Layer 8 of a small transformer language model trained on English Wikipedia (13 layers, counted from 0, width 128).
A neuron adds its activation times its output weights to the MLP's output. To switch it off is to set its activation to zero at one token and run the rest of the model.

Output weights of the MLP neurons that the questions are about. A number n stands for (n - 500) times 0.0011.
n21: 467 589 663 470 477 476 369 814 633 442 546 824 277 652 419 433 611 352 714 453 505 338 517 630 402 667 762 434 662 689 481 522 427 449 348 181 468 622 349 410 221 530 469 418 504 496 691 323 720 426 459 382 472 382 442 336 518 423 656 391 540 538 874 249 690 495 718 602 543 389 402 367 790 553 315 589 468 599 574 373 504 542 686 453 266 387 646 627 594 191 728 527 686 647 453 574 908 417 496 566 586 277 492 574 432 314 137 695 293 513 459 486 226 566 222 372 573 673 294 445 528 500 692 242 294 467 442 744
n24: 895 733 365 381 517 306 362 660 465 563 491 565 625 553 590 504 378 645 424 753 419 508 283 514 748 313 512 361 700 385 319 432 381 518 378 564 556 440 590 623 764 455 678 452 394 454 394 512 625 388 345 448 439 414 517 387 517 293 397 536 390 500 335 319 590 439 505 694 144 311 403 539 396 479 745 481 426 390 601 542 393 241 534 775 717 461 739 433 447 659 461 539 564 619 549 707 577 607 409 473 435 712 647 351 583 267 263 681 721 579 873 478 591 328 592 534 648 365 486 500 761 311 691 200 439 671 547 364
n56: 792 288 759 454 562 717 373 447 593 246 518 636 425 487 601 483 442 690 812 404 642 467 604 374 496 409 409 505 600 388 505 556 726 451 454 285 377 420 605 674 266 239 283 260 450 487 572 759 330 364 496 557 147 332 448 322 509 519 630 516 552 532 294 466 426 531 610 612 256 769 372 158 523 453 303 461 496 530 505 750 340 477 930 467 514 729 612 581 359 633 580 580 289 552 676 691 546 358 449 345 403 565 241 487 430 509 573 716 487 696 557 460 553 543 446 551 771 539 509 688 620 399 414 338 380 330 543 723
n69: 536 696 558 500 519 536 365 660 539 153 446 491 466 727 525 538 638 255 142 463 581 514 472 557 434 271 431 399 807 438 434 324 343 752 383 314 664 141 798 596 496 722 538 627 477 411 107 735 594 921 626 753 342 369 572 590 613 547 463 504 980 414 955 421 536 269 611 361 327 604 349 735 642 430 623 431 251 481 356 417 435 470 732 545 635 515 258 406 518 575 500 700 684 457 525 458 541 369 448 294 602 433 442 416 500 762 319 801 425 214 341 354 305 500 366 334 480 481 605 554 745 244 430 650 480 325 500 633
n109: 648 398 408 393 699 505 345 332 71 549 440 585 650 707 453 438 445 538 522 637 669 475 509 553 522 402 491 547 657 351 64 567 573 560 486 298 514 258 279 804 351 617 331 824 261 587 676 427 522 696 378 504 449 564 683 396 689 674 370 521 513 533 873 427 736 413 485 583 528 601 202 459 358 500 652 423 577 357 616 388 526 444 372 436 621 346 375 456 355 293 323 627 744 407 658 400 594 485 705 336 532 611 387 482 466 744 716 672 461 342 369 545 605 407 689 474 527 681 632 774 605 360 556 401 436 724 285 36
n185: 520 353 527 523 663 520 428 591 316 608 671 545 327 490 404 652 666 652 486 564 665 310 619 643 528 514 805 375 500 249 576 453 427 500 505 372 797 376 680 548 359 518 462 369 418 565 544 253 561 421 476 437 598 433 84 611 411 526 537 567 429 610 343 266 274 759 647 367 515 657 758 233 112 472 388 659 476 519 530 129 574 759 500 554 510 534 367 375 373 547 398 384 673 698 703 287 891 344 663 345 582 292 668 305 705 178 495 370 742 360 481 514 486 387 819 373 553 768 848 397 364 543 153 758 708 526 652 334
n211: 563 486 411 575 542 631 614 769 682 514 335 635 375 382 655 509 589 709 514 689 481 722 460 652 283 435 303 423 720 653 408 623 623 344 519 623 389 168 360 376 458 358 609 748 364 406 500 179 289 322 718 560 331 412 336 677 320 614 420 688 505 548 211 315 800 594 490 599 548 160 491 514 330 545 411 413 402 436 381 733 323 524 590 409 705 491 403 339 596 621 574 263 417 391 624 464 194 555 420 615 458 728 594 641 638 287 558 287 558 590 624 714 788 586 415 265 140 464 825 629 411 371 371 412 883 579 523 650
n247: 557 487 479 372 536 462 582 545 514 165 628 394 401 500 599 367 486 774 549 547 360 601 347 519 491 551 551 598 509 428 387 403 385 665 717 701 621 529 332 384 508 324 341 350 424 609 500 252 561 418 779 383 427 532 288 456 640 543 633 392 610 430 583 419 364 126 662 482 241 734 339 405 265 335 875 536 739 509 620 379 517 435 368 264 398 437 500 617 576 701 130 811 599 544 657 509 632 403 418 961 608 566 388 363 399 612 831 694 574 200 634 581 482 816 408 482 604 351 476 462 745 504 486 303 545 581 349 527
n289: 486 477 399 535 505 293 623 610 495 738 705 336 381 383 409 690 584 437 532 696 362 707 639 670 312 405 300 548 328 261 543 225 631 636 202 207 272 299 448 359 731 522 473 403 344 580 486 478 393 761 165 500 332 638 464 389 504 524 478 140 302 490 793 566 510 463 725 472 558 500 548 560 654 700 761 357 569 767 594 534 715 533 693 573 585 385 551 460 496 558 279 601 409 509 462 310 340 391 580 429 573 324 530 491 554 500 295 486 438 593 596 661 154 554 542 411 583 814 713 410 333 692 977 463 727 665 418 379
n293: 683 586 536 466 409 496 538 508 643 469 468 444 599 464 165 500 215 542 609 530 611 374 650 567 477 493 478 356 457 534 579 609 316 468 425 361 583 652 631 305 724 289 547 496 444 305 451 744 347 508 346 706 560 559 442 569 358 559 609 580 593 455 416 722 446 636 358 508 492 621 500 464 306 523 616 401 742 675 346 343 651 525 384 755 293 334 325 561 381 615 611 444 638 655 447 679 545 342 565 516 378 613 242 284 559 603 500 634 550 435 488 464 500 646 854 535 560 720 95 430 256 551 533 429 365 479 547 504
n309: 247 667 188 366 453 856 323 703 524 288 414 482 618 649 411 402 447 475 421 558 588 434 415 245 242 602 255 382 598 630 357 352 357 639 470 766 519 707 603 705 569 631 286 543 553 491 635 406 664 464 269 627 213 335 440 686 441 631 428 465 726 260 487 725 510 562 752 317 628 264 749 695 678 637 514 508 382 904 399 702 184 544 353 677 287 406 510 468 762 514 415 462 575 204 306 391 718 332 691 612 486 356 218 706 369 491 451 491 468 705 641 434 647 325 683 408 395 597 302 605 724 528 500 481 576 585 565 457
n351: 727 439 743 655 342 646 438 726 408 303 261 545 265 280 590 467 685 394 661 455 595 676 623 373 233 355 391 575 343 587 731 241 527 539 344 388 486 839 520 258 518 615 462 699 482 199 603 267 756 579 639 540 403 466 439 442 463 357 555 402 575 699 370 637 580 446 374 525 540 862 247 161 661 779 437 598 384 557 643 670 500 366 584 527 485 831 867 611 541 589 471 765 533 288 298 204 409 567 153 450 351 264 606 330 597 399 445 490 244 435 510 471 331 781 652 598 694 702 396 563 485 347 653 481 737 491 372 476
n432: 675 331 777 604 614 391 260 359 290 454 632 529 599 66 446 690 648 199 439 603 673 720 613 737 398 387 598 424 413 760 527 275 712 458 451 467 397 940 278 433 352 421 100 285 505 490 186 446 550 755 432 529 595 411 659 369 515 544 426 519 449 333 293 515 728 584 352 553 554 617 495 626 386 248 548 685 495 382 532 500 167 101 668 471 800 443 575 425 598 328 568 693 443 490 414 580 166 483 465 322 458 433 778 447 594 666 862 661 238 585 852 239 521 459 643 647 526 648 685 524 689 417 607 241 217 982 382 574
n465: 307 851 495 486 554 692 235 153 375 578 596 593 842 354 412 427 304 776 831 430 649 514 336 673 244 281 711 531 647 495 557 675 448 429 635 547 313 654 315 500 514 500 432 550 762 275 110 604 495 409 545 564 565 708 500 440 582 247 240 230 272 413 655 472 728 616 473 581 329 389 561 460 277 304 163 429 619 554 338 378 235 495 843 486 561 530 401 423 500 375 659 391 470 378 230 772 551 350 663 834 574 705 473 379 400 401 670 431 322 811 377 440 595 486 596 399 655 863 559 509 325 505 388 746 630 709 588 611
n470: 369 719 627 513 567 588 728 500 343 609 545 371 500 279 537 789 495 481 574 626 389 421 588 241 760 613 500 500 456 197 416 736 437 428 533 514 434 305 542 632 589 564 500 303 710 294 582 348 440 564 429 389 617 108 566 510 746 543 754 787 626 468 595 564 259 532 437 668 616 550 458 451 412 650 441 547 554 496 464 181 555 606 370 571 518 389 288 316 993 513 451 170 535 579 687 491 445 649 470 399 620 286 611 428 183 349 592 433 242 457 694 585 371 478 568 695 451 509 553 550 469 487 185 350 558 752 456 613
n471: 747 170 300 564 697 570 608 513 517 426 423 382 466 351 404 475 368 707 521 433 618 492 599 549 525 457 666 574 591 553 474 508 592 594 114 638 633 280 409 430 331 564 434 673 354 925 419 468 739 597 337 477 305 357 475 601 561 688 364 512 274 457 744 416 360 568 445 393 592 466 524 593 649 318 581 448 483 657 534 248 628 596 520 284 422 349 296 383 752 353 656 445 341 693 586 552 365 767 330 569 420 611 612 487 647 521 683 378 715 257 267 576 496 390 556 484 399 525 523 512 602 538 379 271 838 466 562 491

Each question names a token from some text and the token that comes next. It shows the activations a of the neurons there, in the order above. A number n stands for (n - 500) times 0.0073.

Then comes g, the gradient of the next token's log-probability with respect to the MLP's output, scaled to length 1. A neuron's effect is roughly proportional to its activation times (output weights . g). A number n stands for (n - 500) times 0.00077.

"198", then "5"
a: 495 492 907 494 489 500 487 489 499 477 483 489 496 477 500 493
g: 616 449 554 581 571 505 409 434 441 569 244 357 710 645 324 645 550 368 776 562 227 516 348 440 589 471 484 495 508 606 516 448 661 280 414 477 619 349 439 506 406 470 384 451 586 542 638 387 557 492 595 301 474 715 559 334 446 427 601 721 395 598 515 432 547 481 482 702 534 535 669 432 453 401 443 372 414 522 493 410 405 341 619 683 548 682 602 660 317 560 358 265 523 469 461 691 530 569 446 444 456 595 464 443 548 633 462 503 516 683 207 234 513 600 468 491 596 506 526 387 567 583 640 541 528 450 697 373
Which neuron, switched off, lowers the next token's probability most? n56

"arm", then "ace"
a: 477 478 488 478 484 677 836 538 484 477 487 497 541 938 483 485
g: 522 310 569 342 267 696 331 434 285 419 494 490 387 354 479 258 446 689 501 391 552 620 527 473 674 482 402 515 619 658 590 514 456 577 710 537 425 579 335 398 538 698 464 622 334 263 307 553 521 310 564 508 434 437 591 763 533 435 426 392 558 522 685 536 579 588 555 702 370 501 448 436 531 676 406 494 581 391 543 398 420 571 555 491 408 415 428 394 139 658 551 516 477 510 525 638 722 481 446 652 505 695 475 442 373 417 629 378 465 662 516 438 597 411 379 500 685 622 546 495 522 457 556 506 611 395 586 640
Which two neurons, each switched off alone, lower its probability most, in order? n465, n211

"se", then "ats "
a: 577 491 479 508 688 498 533 486 500 511 493 497 489 500 497 678
g: 514 594 534 628 534 513 289 492 525 555 411 459 520 669 426 507 570 322 604 331 497 638 370 459 650 411 357 651 604 452 473 647 436 589 491 375 525 263 377 550 328 628 564 505 471 628 568 487 396 551 486 586 514 583 620 342 485 440 491 450 408 716 598 620 301 535 462 643 338 722 497 346 517 561 370 390 404 594 558 568 545 451 543 506 549 382 353 602 427 538 392 403 243 541 576 632 760 363 425 346 557 441 424 415 295 508 315 540 602 334 596 835 379 677 499 289 543 655 556 656 674 496 583 692 496 349 524 412
Which two neurons, each switched off alone, lower its probability most, in order? n109, n21

"ro", then "b"
a: 499 489 585 499 482 500 669 478 756 481 492 498 500 522 486 519
g: 523 503 398 437 507 534 410 495 462 664 347 421 506 456 573 666 462 340 661 436 616 490 498 753 431 754 404 559 415 507 445 490 504 315 281 596 565 480 324 525 506 636 309 432 508 669 437 399 446 628 805 562 447 612 185 339 424 434 522 498 711 441 415 599 655 672 531 526 575 422 658 511 440 292 512 449 436 598 590 371 394 492 491 570 587 620 694 428 523 415 781 542 430 601 465 436 413 597 520 384 592 356 597 440 508 494 414 311 506 431 532 295 599 474 563 483 455 464 275 618 433 394 584 627 815 385 583 432
Which neuron, switched off, lowers the next token's probability most? n211

"| ", then "Ad"
a: 484 500 500 480 494 496 477 497 499 486 828 489 492 492 507 477
g: 358 653 377 270 552 471 367 643 361 543 543 315 762 621 430 380 505 477 265 470 540 458 620 576 446 412 439 672 754 581 367 527 440 392 646 363 428 472 430 750 597 495 618 692 606 317 467 519 528 495 337 425 420 446 477 383 438 460 291 522 534 292 608 438 579 625 537 442 407 548 499 323 438 541 668 473 542 793 541 692 373 560 618 373 536 378 554 351 458 506 575 630 584 543 512 582 590 505 645 556 506 452 304 576 438 493 648 667 542 486 383 452 398 519 718 543 546 494 329 298 464 570 307 441 663 377 629 598
Which neuron, switched off, lowers the next token's probability most? n309

"Ukrain", then "ian "
a: 497 479 480 532 529 500 500 496 496 727 539 500 492 545 477 836
g: 658 467 479 407 291 628 501 457 570 581 611 502 296 810 362 288 522 310 652 567 352 236 392 601 497 479 512 654 261 605 444 559 556 592 481 582 566 358 505 353 404 626 663 457 476 562 478 426 445 583 540 374 676 505 655 325 378 664 410 453 569 765 451 510 269 392 539 624 495 529 377 614 492 494 646 586 657 634 556 464 441 466 437 560 398 423 475 585 489 399 678 359 485 447 619 437 508 406 636 557 505 618 676 663 548 676 530 516 339 608 528 454 223 530 402 390 340 425 501 392 448 418 625 343 690 466 474 557
Which neuron, switched off, lowers the next token's probability most? n471

"* ", then "| "
a: 529 716 480 500 477 491 490 494 650 500 500 491 500 477 499 832
g: 422 629 678 370 535 548 287 496 543 327 349 492 697 354 387 516 520 382 545 321 521 520 571 632 591 376 537 439 551 494 427 712 610 568 214 342 560 568 422 467 457 496 476 715 581 521 560 428 460 657 404 687 542 362 626 649 560 336 612 328 443 412 546 480 460 560 562 507 672 531 429 377 494 450 509 394 292 388 387 484 455 392 352 629 444 392 323 511 293 397 601 344 501 297 780 600 562 655 511 442 723 551 426 573 590 615 649 299 546 619 676 437 580 578 427 494 547 443 588 604 663 385 503 466 315 579 565 724
Which neuron, switched off, raises the next token's probability most? n289

"D", then "ave "
a: 544 491 492 500 755 483 493 500 500 477 499 499 500 505 500 737
g: 511 587 491 340 611 338 493 530 413 628 701 709 468 615 611 225 465 438 555 600 619 514 311 672 408 498 474 467 503 545 446 619 454 388 650 548 567 519 485 436 259 502 741 601 278 673 383 491 581 411 601 388 636 451 396 260 436 616 557 382 347 573 491 577 405 366 546 486 352 662 341 562 413 557 447 424 491 555 620 452 483 591 281 582 423 500 450 329 492 586 537 512 601 480 483 462 584 324 301 482 402 743 585 511 459 423 662 642 688 273 538 433 536 512 523 716 523 375 492 341 563 553 499 441 465 655 823 378
Which neuron, switched off, lowers the next token's probability most? n109

"Al", then "on"
a: 500 617 489 597 493 494 500 949 500 488 499 492 488 490 500 657
g: 509 440 468 582 353 315 705 432 604 495 265 543 461 447 647 443 402 834 483 256 574 588 569 724 607 457 413 478 377 236 320 483 433 633 579 469 373 584 310 336 503 422 581 486 502 490 622 518 674 343 417 543 585 567 425 696 543 638 439 585 420 525 441 554 470 541 370 718 368 495 472 346 440 395 462 524 579 667 570 596 710 601 711 397 458 403 572 521 341 392 491 648 620 408 667 527 649 465 491 613 395 373 343 326 571 539 539 378 522 412 450 535 606 713 448 697 363 528 562 609 390 410 450 468 283 534 513 600
Which neuron, switched off, lowers the next token's probability most? n247

"of ", then "Sci"
a: 491 489 486 496 490 499 480 482 497 492 632 495 490 499 479 477
g: 559 438 499 333 411 635 427 463 571 567 592 408 458 871 467 499 463 546 306 494 315 503 399 575 520 587 386 456 618 690 626 510 451 395 571 518 359 398 435 471 400 572 524 426 541 420 642 597 398 394 244 558 404 503 593 386 681 578 315 475 342 419 530 517 404 526 408 255 490 454 588 327 455 464 726 396 469 753 252 563 478 450 521 475 449 480 632 527 388 444 458 323 595 543 693 610 508 585 316 651 423 396 416 692 515 576 534 778 659 421 573 551 435 532 517 486 584 514 412 486 415 729 540 833 375 544 651 507
Which neuron, switched off, lowers the next token's probability most? n309

"Al", then "tim"
a: 489 915 477 493 480 482 499 747 497 480 499 498 495 488 500 693
g: 405 513 514 503 566 553 484 569 457 635 606 468 437 424 565 455 637 561 330 697 405 462 555 644 520 544 612 603 319 496 522 507 545 374 295 461 248 345 636 540 533 487 556 419 556 483 557 433 663 604 604 288 397 452 476 710 565 507 698 650 621 496 429 467 488 362 532 405 350 273 453 281 344 609 491 478 548 587 557 448 458 544 525 509 409 518 484 709 580 486 517 441 426 305 459 572 328 688 565 601 516 373 590 463 654 520 276 519 517 505 425 426 533 502 373 456 562 397 477 491 976 268 771 411 257 487 592 663
Which two neurons, each switched off alone, lower its probability most, in order? n24, n247

"t", then "riv"
a: 488 766 487 495 498 559 478 532 491 498 496 493 491 500 497 539
g: 546 421 591 535 408 626 583 720 284 468 355 545 386 586 453 393 582 505 573 588 534 397 513 170 373 509 397 481 328 712 680 159 466 431 455 432 410 647 291 591 658 486 278 482 497 466 477 541 516 591 476 522 618 541 492 645 618 605 650 425 617 440 465 555 551 548 403 508 529 380 661 318 632 374 436 684 473 467 540 667 513 490 385 546 404 673 640 434 660 493 331 760 413 552 662 349 420 586 569 493 642 359 461 558 230 512 480 571 611 430 484 607 531 434 417 482 373 387 675 586 590 312 439 665 439 364 549 481
Which neuron, switched off, raises the next token's probability most? n24

"ed ", then "can"
a: 650 904 488 500 488 490 499 480 550 477 479 477 499 498 495 497
g: 480 581 419 618 662 562 511 481 362 526 639 443 435 421 681 693 463 626 625 518 646 517 501 492 485 289 564 307 448 450 667 419 608 388 498 592 506 351 671 333 555 554 490 475 451 357 506 716 540 395 538 343 528 587 436 548 529 676 634 320 526 709 496 301 533 540 523 366 383 340 584 357 473 556 498 427 635 455 544 664 543 552 347 520 452 609 731 624 705 468 375 746 536 595 555 471 560 366 638 386 481 573 459 558 113 422 275 451 508 530 241 479 405 558 513 514 382 251 700 627 386 417 486 393 539 465 503 426
Which neuron, switched off, lowers the next token's probability most? n24

"ou", then "ber "
a: 497 479 483 500 500 504 514 478 550 586 486 485 500 495 479 493
g: 624 564 405 642 399 487 477 200 634 616 312 442 521 462 537 606 446 464 587 380 468 555 472 493 536 537 370 577 282 393 338 573 537 720 615 493 633 577 536 355 435 350 477 466 445 470 459 529 321 556 511 602 641 469 528 691 423 436 577 509 417 505 451 512 541 519 357 465 637 643 463 552 453 500 455 509 574 666 499 461 443 252 666 496 416 623 361 360 445 548 652 569 504 562 464 500 423 686 574 629 417 524 748 377 481 435 578 164 408 395 322 367 504 429 591 614 453 787 359 542 265 901 426 546 616 572 439 631
Which neuron, switched off, lowers the next token's probability most? n293

"si", then "a"
a: 500 498 494 500 497 500 696 479 714 480 500 498 477 508 489 497
g: 327 615 322 474 493 233 461 344 582 535 511 450 590 477 372 683 444 602 500 514 501 574 442 488 676 627 671 461 448 428 511 429 525 429 420 573 310 319 432 370 489 413 469 440 404 438 577 561 501 420 536 610 572 382 499 620 568 656 566 562 491 327 488 271 376 797 669 534 589 387 564 396 487 477 694 494 356 606 424 463 688 708 576 632 777 365 720 445 497 225 449 558 318 660 557 440 688 677 601 510 349 502 296 454 495 379 392 633 416 311 710 480 562 606 510 614 345 464 581 489 505 547 504 416 513 609 521 370
Which neuron, switched off, lowers the next token's probability most? n289

"| ", then "5 "
a: 477 477 491 895 485 487 500 480 484 539 498 477 477 489 484 511
g: 382 535 513 580 570 393 442 567 667 312 676 399 430 489 333 252 279 538 627 714 560 569 316 399 571 434 490 372 622 658 673 471 309 451 423 507 551 549 304 516 397 450 507 417 647 399 573 668 499 199 445 452 457 667 516 559 431 450 730 225 447 502 542 412 576 419 479 493 498 760 531 627 516 511 530 631 399 554 412 382 601 614 394 650 525 418 595 658 618 471 565 424 455 486 671 658 643 362 448 613 478 609 369 527 526 696 533 288 485 488 644 494 744 374 609 400 567 519 493 408 350 509 600 452 448 483 417 271
Which neuron, switched off, raises the next token's probability most? n69

"ed", then "univers"
a: 499 481 497 490 483 662 549 543 610 564 500 499 493 490 498 498
g: 508 554 287 451 643 554 520 347 718 449 288 522 488 795 581 362 589 427 672 634 607 407 482 493 362 402 347 394 532 715 595 484 471 502 494 437 265 574 467 399 486 457 589 404 418 523 296 516 579 379 310 533 379 664 483 297 435 484 624 647 567 375 267 506 690 684 411 590 574 543 583 587 488 593 461 574 461 585 545 588 375 410 594 618 394 352 522 603 569 553 457 374 484 507 696 501 534 518 420 686 203 545 410 493 344 505 689 470 372 568 335 468 476 342 700 324 484 474 408 438 618 631 622 577 425 648 687 579
Which two neurons, each switched off alone, lower its probability most, in order? n293, n211

"b", then "iz"
a: 497 541 499 637 732 480 491 717 486 500 489 615 500 546 479 797
g: 513 309 708 527 435 522 339 379 560 643 487 496 438 586 626 439 441 569 551 377 330 440 443 570 607 357 591 386 463 386 620 336 459 628 475 590 596 698 495 388 371 397 703 433 665 617 646 533 419 517 566 223 385 449 404 508 435 526 672 439 550 567 502 426 393 408 335 678 524 561 663 691 316 536 382 527 661 528 514 515 549 428 451 470 534 280 413 471 489 417 562 491 457 481 643 461 312 650 656 497 706 254 589 761 583 635 557 360 266 749 343 423 632 400 623 390 374 446 507 386 527 559 724 526 491 428 464 598
Which neuron, switched off, raises the next token's probability most? n109

"acc", then "ines"
a: 500 500 496 482 500 859 715 500 500 499 498 479 509 510 608 482
g: 522 406 565 548 414 446 475 430 392 394 593 586 488 524 465 541 538 470 324 589 571 339 394 421 490 582 501 714 359 566 715 477 486 411 454 418 253 356 407 464 687 311 438 583 694 537 425 359 518 399 559 274 618 430 463 536 438 415 435 614 435 722 564 671 601 617 493 612 502 449 622 498 532 573 401 331 650 569 487 586 366 632 673 581 438 382 401 219 434 640 479 399 577 490 342 615 387 277 707 616 764 489 488 652 430 477 441 475 765 370 204 340 593 600 558 543 406 527 639 429 606 498 418 574 526 491 685 620
Which two neurons, each switched off alone, lower its probability most, in order? n185, n211

"ry ", then "Michael "
a: 529 556 623 500 493 495 490 500 874 492 500 498 500 500 483 491
g: 434 433 391 635 691 645 606 521 503 738 602 531 347 543 557 352 373 495 456 686 401 620 464 438 415 529 414 565 646 556 525 206 511 328 744 532 424 339 606 506 612 637 553 419 510 491 563 571 446 388 669 414 381 548 350 192 387 632 280 582 598 578 387 466 534 303 433 589 508 398 590 697 600 612 555 777 704 395 676 640 484 480 490 419 499 544 424 572 681 572 380 534 355 543 272 468 400 393 460 584 446 500 572 582 561 404 434 549 472 352 300 520 471 435 546 579 434 543 423 259 508 731 575 509 511 486 418 357
Which neuron, switched off, raises the next token's probability most? n56

"z", then "ick"
a: 499 488 499 512 500 500 491 577 498 492 481 533 492 477 500 497
g: 476 519 531 411 494 617 477 518 474 298 663 461 473 456 679 534 405 195 331 514 466 491 528 601 482 733 535 518 555 409 525 554 552 554 648 470 364 290 381 620 538 542 538 468 492 512 341 685 472 467 405 417 488 242 530 238 667 498 452 223 479 471 510 630 580 773 372 495 362 540 326 726 658 343 340 612 597 541 421 538 522 533 609 424 423 269 517 197 698 529 516 469 559 552 489 585 612 448 478 632 546 516 302 475 598 560 597 589 662 616 499 521 601 572 292 439 282 533 631 420 531 550 584 383 654 520 507 629
Which neuron, switched off, raises the next token's probability most? n351

"Lab", then "or "
a: 497 494 500 504 481 494 483 483 499 901 500 477 778 498 491 496
g: 518 521 456 335 538 457 375 531 227 498 745 628 478 594 512 563 450 569 501 384 763 568 593 592 432 431 458 517 490 791 425 568 573 599 451 445 374 378 231 437 635 482 365 356 551 479 525 430 796 451 273 609 591 508 754 456 512 458 408 383 390 466 457 521 397 449 473 803 456 579 456 474 631 459 446 468 542 417 498 623 537 555 519 434 659 560 509 563 697 520 524 410 652 459 576 507 497 356 697 566 610 448 379 501 164 474 356 613 413 427 595 577 472 538 424 632 770 369 363 440 637 435 518 356 319 520 343 488
Which neuron, switched off, raises the next token's probability most? n293

"| ", then "Lab"
a: 500 499 478 718 500 500 488 520 478 540 477 579 477 499 477 534
g: 355 474 621 606 515 421 639 264 542 358 590 547 606 395 676 701 641 463 522 432 407 380 643 638 488 527 691 338 729 314 635 274 458 572 529 457 445 647 634 539 365 590 470 433 372 537 316 524 374 473 616 412 639 607 419 367 475 458 510 302 691 421 298 517 576 493 414 452 402 526 542 448 454 488 462 560 484 459 495 619 282 707 491 402 420 608 432 496 548 578 398 385 625 469 741 609 431 521 552 419 578 401 603 398 486 560 695 613 368 471 413 398 565 575 845 371 482 444 645 226 382 662 445 346 451 568 600 518
Which neuron, switched off, lowers the next token's probability most? n69

"Gal", then "ic"
a: 482 631 500 482 500 499 650 538 496 711 496 486 488 490 492 493
g: 537 212 440 514 343 765 384 580 388 466 694 462 511 535 540 384 432 493 243 471 208 665 457 553 522 664 435 355 481 536 593 417 562 489 521 428 470 668 627 534 433 598 309 410 479 606 389 469 607 402 440 586 350 461 565 604 406 450 621 492 610 408 531 374 481 427 554 597 731 146 438 419 395 497 448 606 354 676 406 622 363 446 429 433 714 280 501 485 401 549 732 529 526 611 753 454 539 335 496 460 602 617 515 500 699 573 610 484 614 607 511 499 695 385 379 507 385 526 501 551 574 565 419 447 722 465 437 599
Which neuron, switched off, lowers the next token's probability most? n211

"def", then "ending "
a: 478 481 499 815 499 477 483 492 495 559 478 719 479 500 770 554
g: 421 439 343 378 520 540 186 620 426 395 482 572 384 746 543 577 713 475 494 346 528 801 306 446 494 648 331 485 416 569 540 552 486 749 534 381 383 455 578 455 659 532 516 350 474 486 447 513 626 619 383 650 702 457 405 544 385 562 264 635 550 613 492 495 591 542 512 596 570 614 447 651 421 626 551 297 520 475 519 495 571 688 502 678 538 467 561 588 607 605 434 631 373 729 520 379 331 584 612 633 516 403 399 369 308 475 330 605 280 431 461 410 485 507 397 326 431 483 614 584 502 371 536 416 544 230 604 433
Which neuron, switched off, lowers the next token's probability most? n69

"draw", then "n "
a: 647 496 677 497 733 498 947 490 602 535 703 488 499 481 497 495
g: 617 441 568 642 527 487 402 456 280 444 414 610 434 304 467 531 603 334 568 175 513 559 532 738 613 529 517 332 695 462 577 404 402 493 515 595 399 576 437 598 699 561 382 496 724 496 420 562 625 466 360 464 594 690 643 611 510 415 422 444 373 514 509 589 446 394 441 520 321 420 528 551 581 548 504 512 501 429 445 358 330 299 371 523 289 639 421 486 591 620 535 591 671 369 450 363 325 503 428 533 331 470 523 788 310 664 549 646 437 523 454 435 421 530 418 595 781 680 757 513 650 552 502 368 520 324 459 602
Which neuron, switched off, raises the next token's probability most? n211

" ", then "|"
a: 490 480 500 558 488 500 478 478 487 571 536 619 481 500 478 500
g: 594 315 379 595 503 469 513 728 628 333 558 599 403 584 488 551 416 646 329 498 443 404 569 493 692 837 477 398 403 316 500 609 369 323 693 673 342 533 510 423 338 477 431 679 471 337 664 392 677 366 570 361 625 598 668 559 533 285 588 580 502 533 537 523 749 238 538 482 528 626 460 532 697 521 361 428 576 416 658 523 378 360 520 399 556 517 543 514 560 491 687 572 435 535 351 366 407 291 436 522 425 373 455 519 646 415 484 546 450 535 409 548 433 728 504 574 419 665 413 484 517 434 654 521 484 234 446 483
Which neuron, switched off, lowers the next token's probability most? n351

"ug", then "s "
a: 477 488 553 584 477 479 576 601 652 499 484 500 481 492 500 783
g: 556 545 621 735 417 464 484 774 572 381 626 436 376 543 328 410 357 387 371 362 595 560 516 588 535 453 380 424 600 363 569 549 405 364 703 401 611 619 482 461 446 406 501 552 561 524 543 528 424 541 342 379 736 386 505 510 529 321 429 422 615 609 628 458 406 463 487 252 680 337 552 484 529 643 496 689 475 500 500 772 523 335 360 443 848 650 176 565 357 476 432 583 613 511 583 529 596 493 678 490 464 402 506 575 457 642 561 511 455 240 593 510 440 401 546 540 419 505 376 617 603 631 517 603 457 317 294 489
Which neuron, switched off, raises the next token's probability most? n471

"\n", then "|---|---|---|---|---|---|"
a: 478 478 477 480 555 492 497 478 478 491 491 555 490 477 477 554
g: 650 465 508 658 403 636 421 733 409 484 459 423 584 515 617 373 467 608 609 494 533 497 460 539 579 650 467 667 234 443 612 473 659 399 656 527 291 435 658 442 371 513 403 421 513 430 518 414 624 359 535 421 509 548 637 556 395 408 360 411 685 441 497 476 604 455 650 503 410 449 515 228 635 829 587 548 445 531 650 529 464 335 475 479 633 613 516 464 337 497 516 520 642 479 226 502 462 539 369 552 390 601 458 561 376 351 214 513 375 741 520 595 319 465 450 418 240 617 382 456 446 658 700 474 655 442 657 560
Which neuron, switched off, lowers the next token's probability most? n351

"O", then "D"
a: 615 479 494 482 724 494 492 500 497 487 478 500 497 479 495 544
g: 437 456 363 443 437 364 397 303 533 434 329 472 445 552 384 660 473 345 716 709 435 527 599 376 396 497 425 486 433 616 547 310 320 746 570 522 660 529 601 668 470 446 521 493 587 361 532 563 506 742 587 505 608 381 346 476 467 539 441 437 499 377 397 853 362 534 452 693 428 576 558 702 434 202 503 426 326 612 623 651 532 474 578 265 490 605 592 338 611 547 421 524 641 488 632 522 463 312 610 452 621 482 350 387 646 577 411 558 597 317 412 596 597 416 573 703 524 390 652 478 363 577 384 545 531 448 463 573
Which neuron, switched off, raises the next token's probability most? n21

"ending ", then "four "
a: 721 528 551 528 477 477 498 494 632 774 595 477 500 477 872 500
g: 649 248 543 553 492 340 347 561 659 453 331 308 385 516 464 463 455 314 392 516 668 780 445 451 471 574 405 486 366 641 616 462 401 512 400 517 460 383 323 349 615 406 660 448 547 574 703 524 391 496 393 229 436 572 644 747 671 341 604 635 388 655 530 485 687 527 457 601 588 636 701 403 522 420 624 512 418 557 516 510 717 537 674 635 494 400 541 714 589 669 523 355 351 611 452 561 422 440 353 565 335 489 445 517 339 607 465 303 527 581 523 476 658 402 556 452 422 544 606 329 514 505 574 524 358 414 502 353
Which neuron, switched off, raises the next token's probability most? n470

"iv", then "-"
a: 500 483 498 500 500 479 629 481 735 483 510 477 500 561 498 664
g: 628 590 439 439 351 642 421 330 352 538 315 490 476 395 536 489 443 381 429 632 461 436 652 415 633 384 390 771 422 651 758 593 670 670 349 559 689 620 509 453 579 601 488 654 476 426 561 578 532 481 420 377 519 675 764 538 399 244 383 460 481 419 513 672 552 480 472 571 502 538 459 697 521 605 409 367 487 476 414 294 360 563 553 486 434 473 645 556 445 380 502 405 464 587 645 266 555 322 546 545 417 742 444 501 350 328 588 577 633 460 401 536 500 468 747 530 483 364 392 685 354 595 314 518 669 370 409 407
Which neuron, switched off, lowers the next token's probability most? n471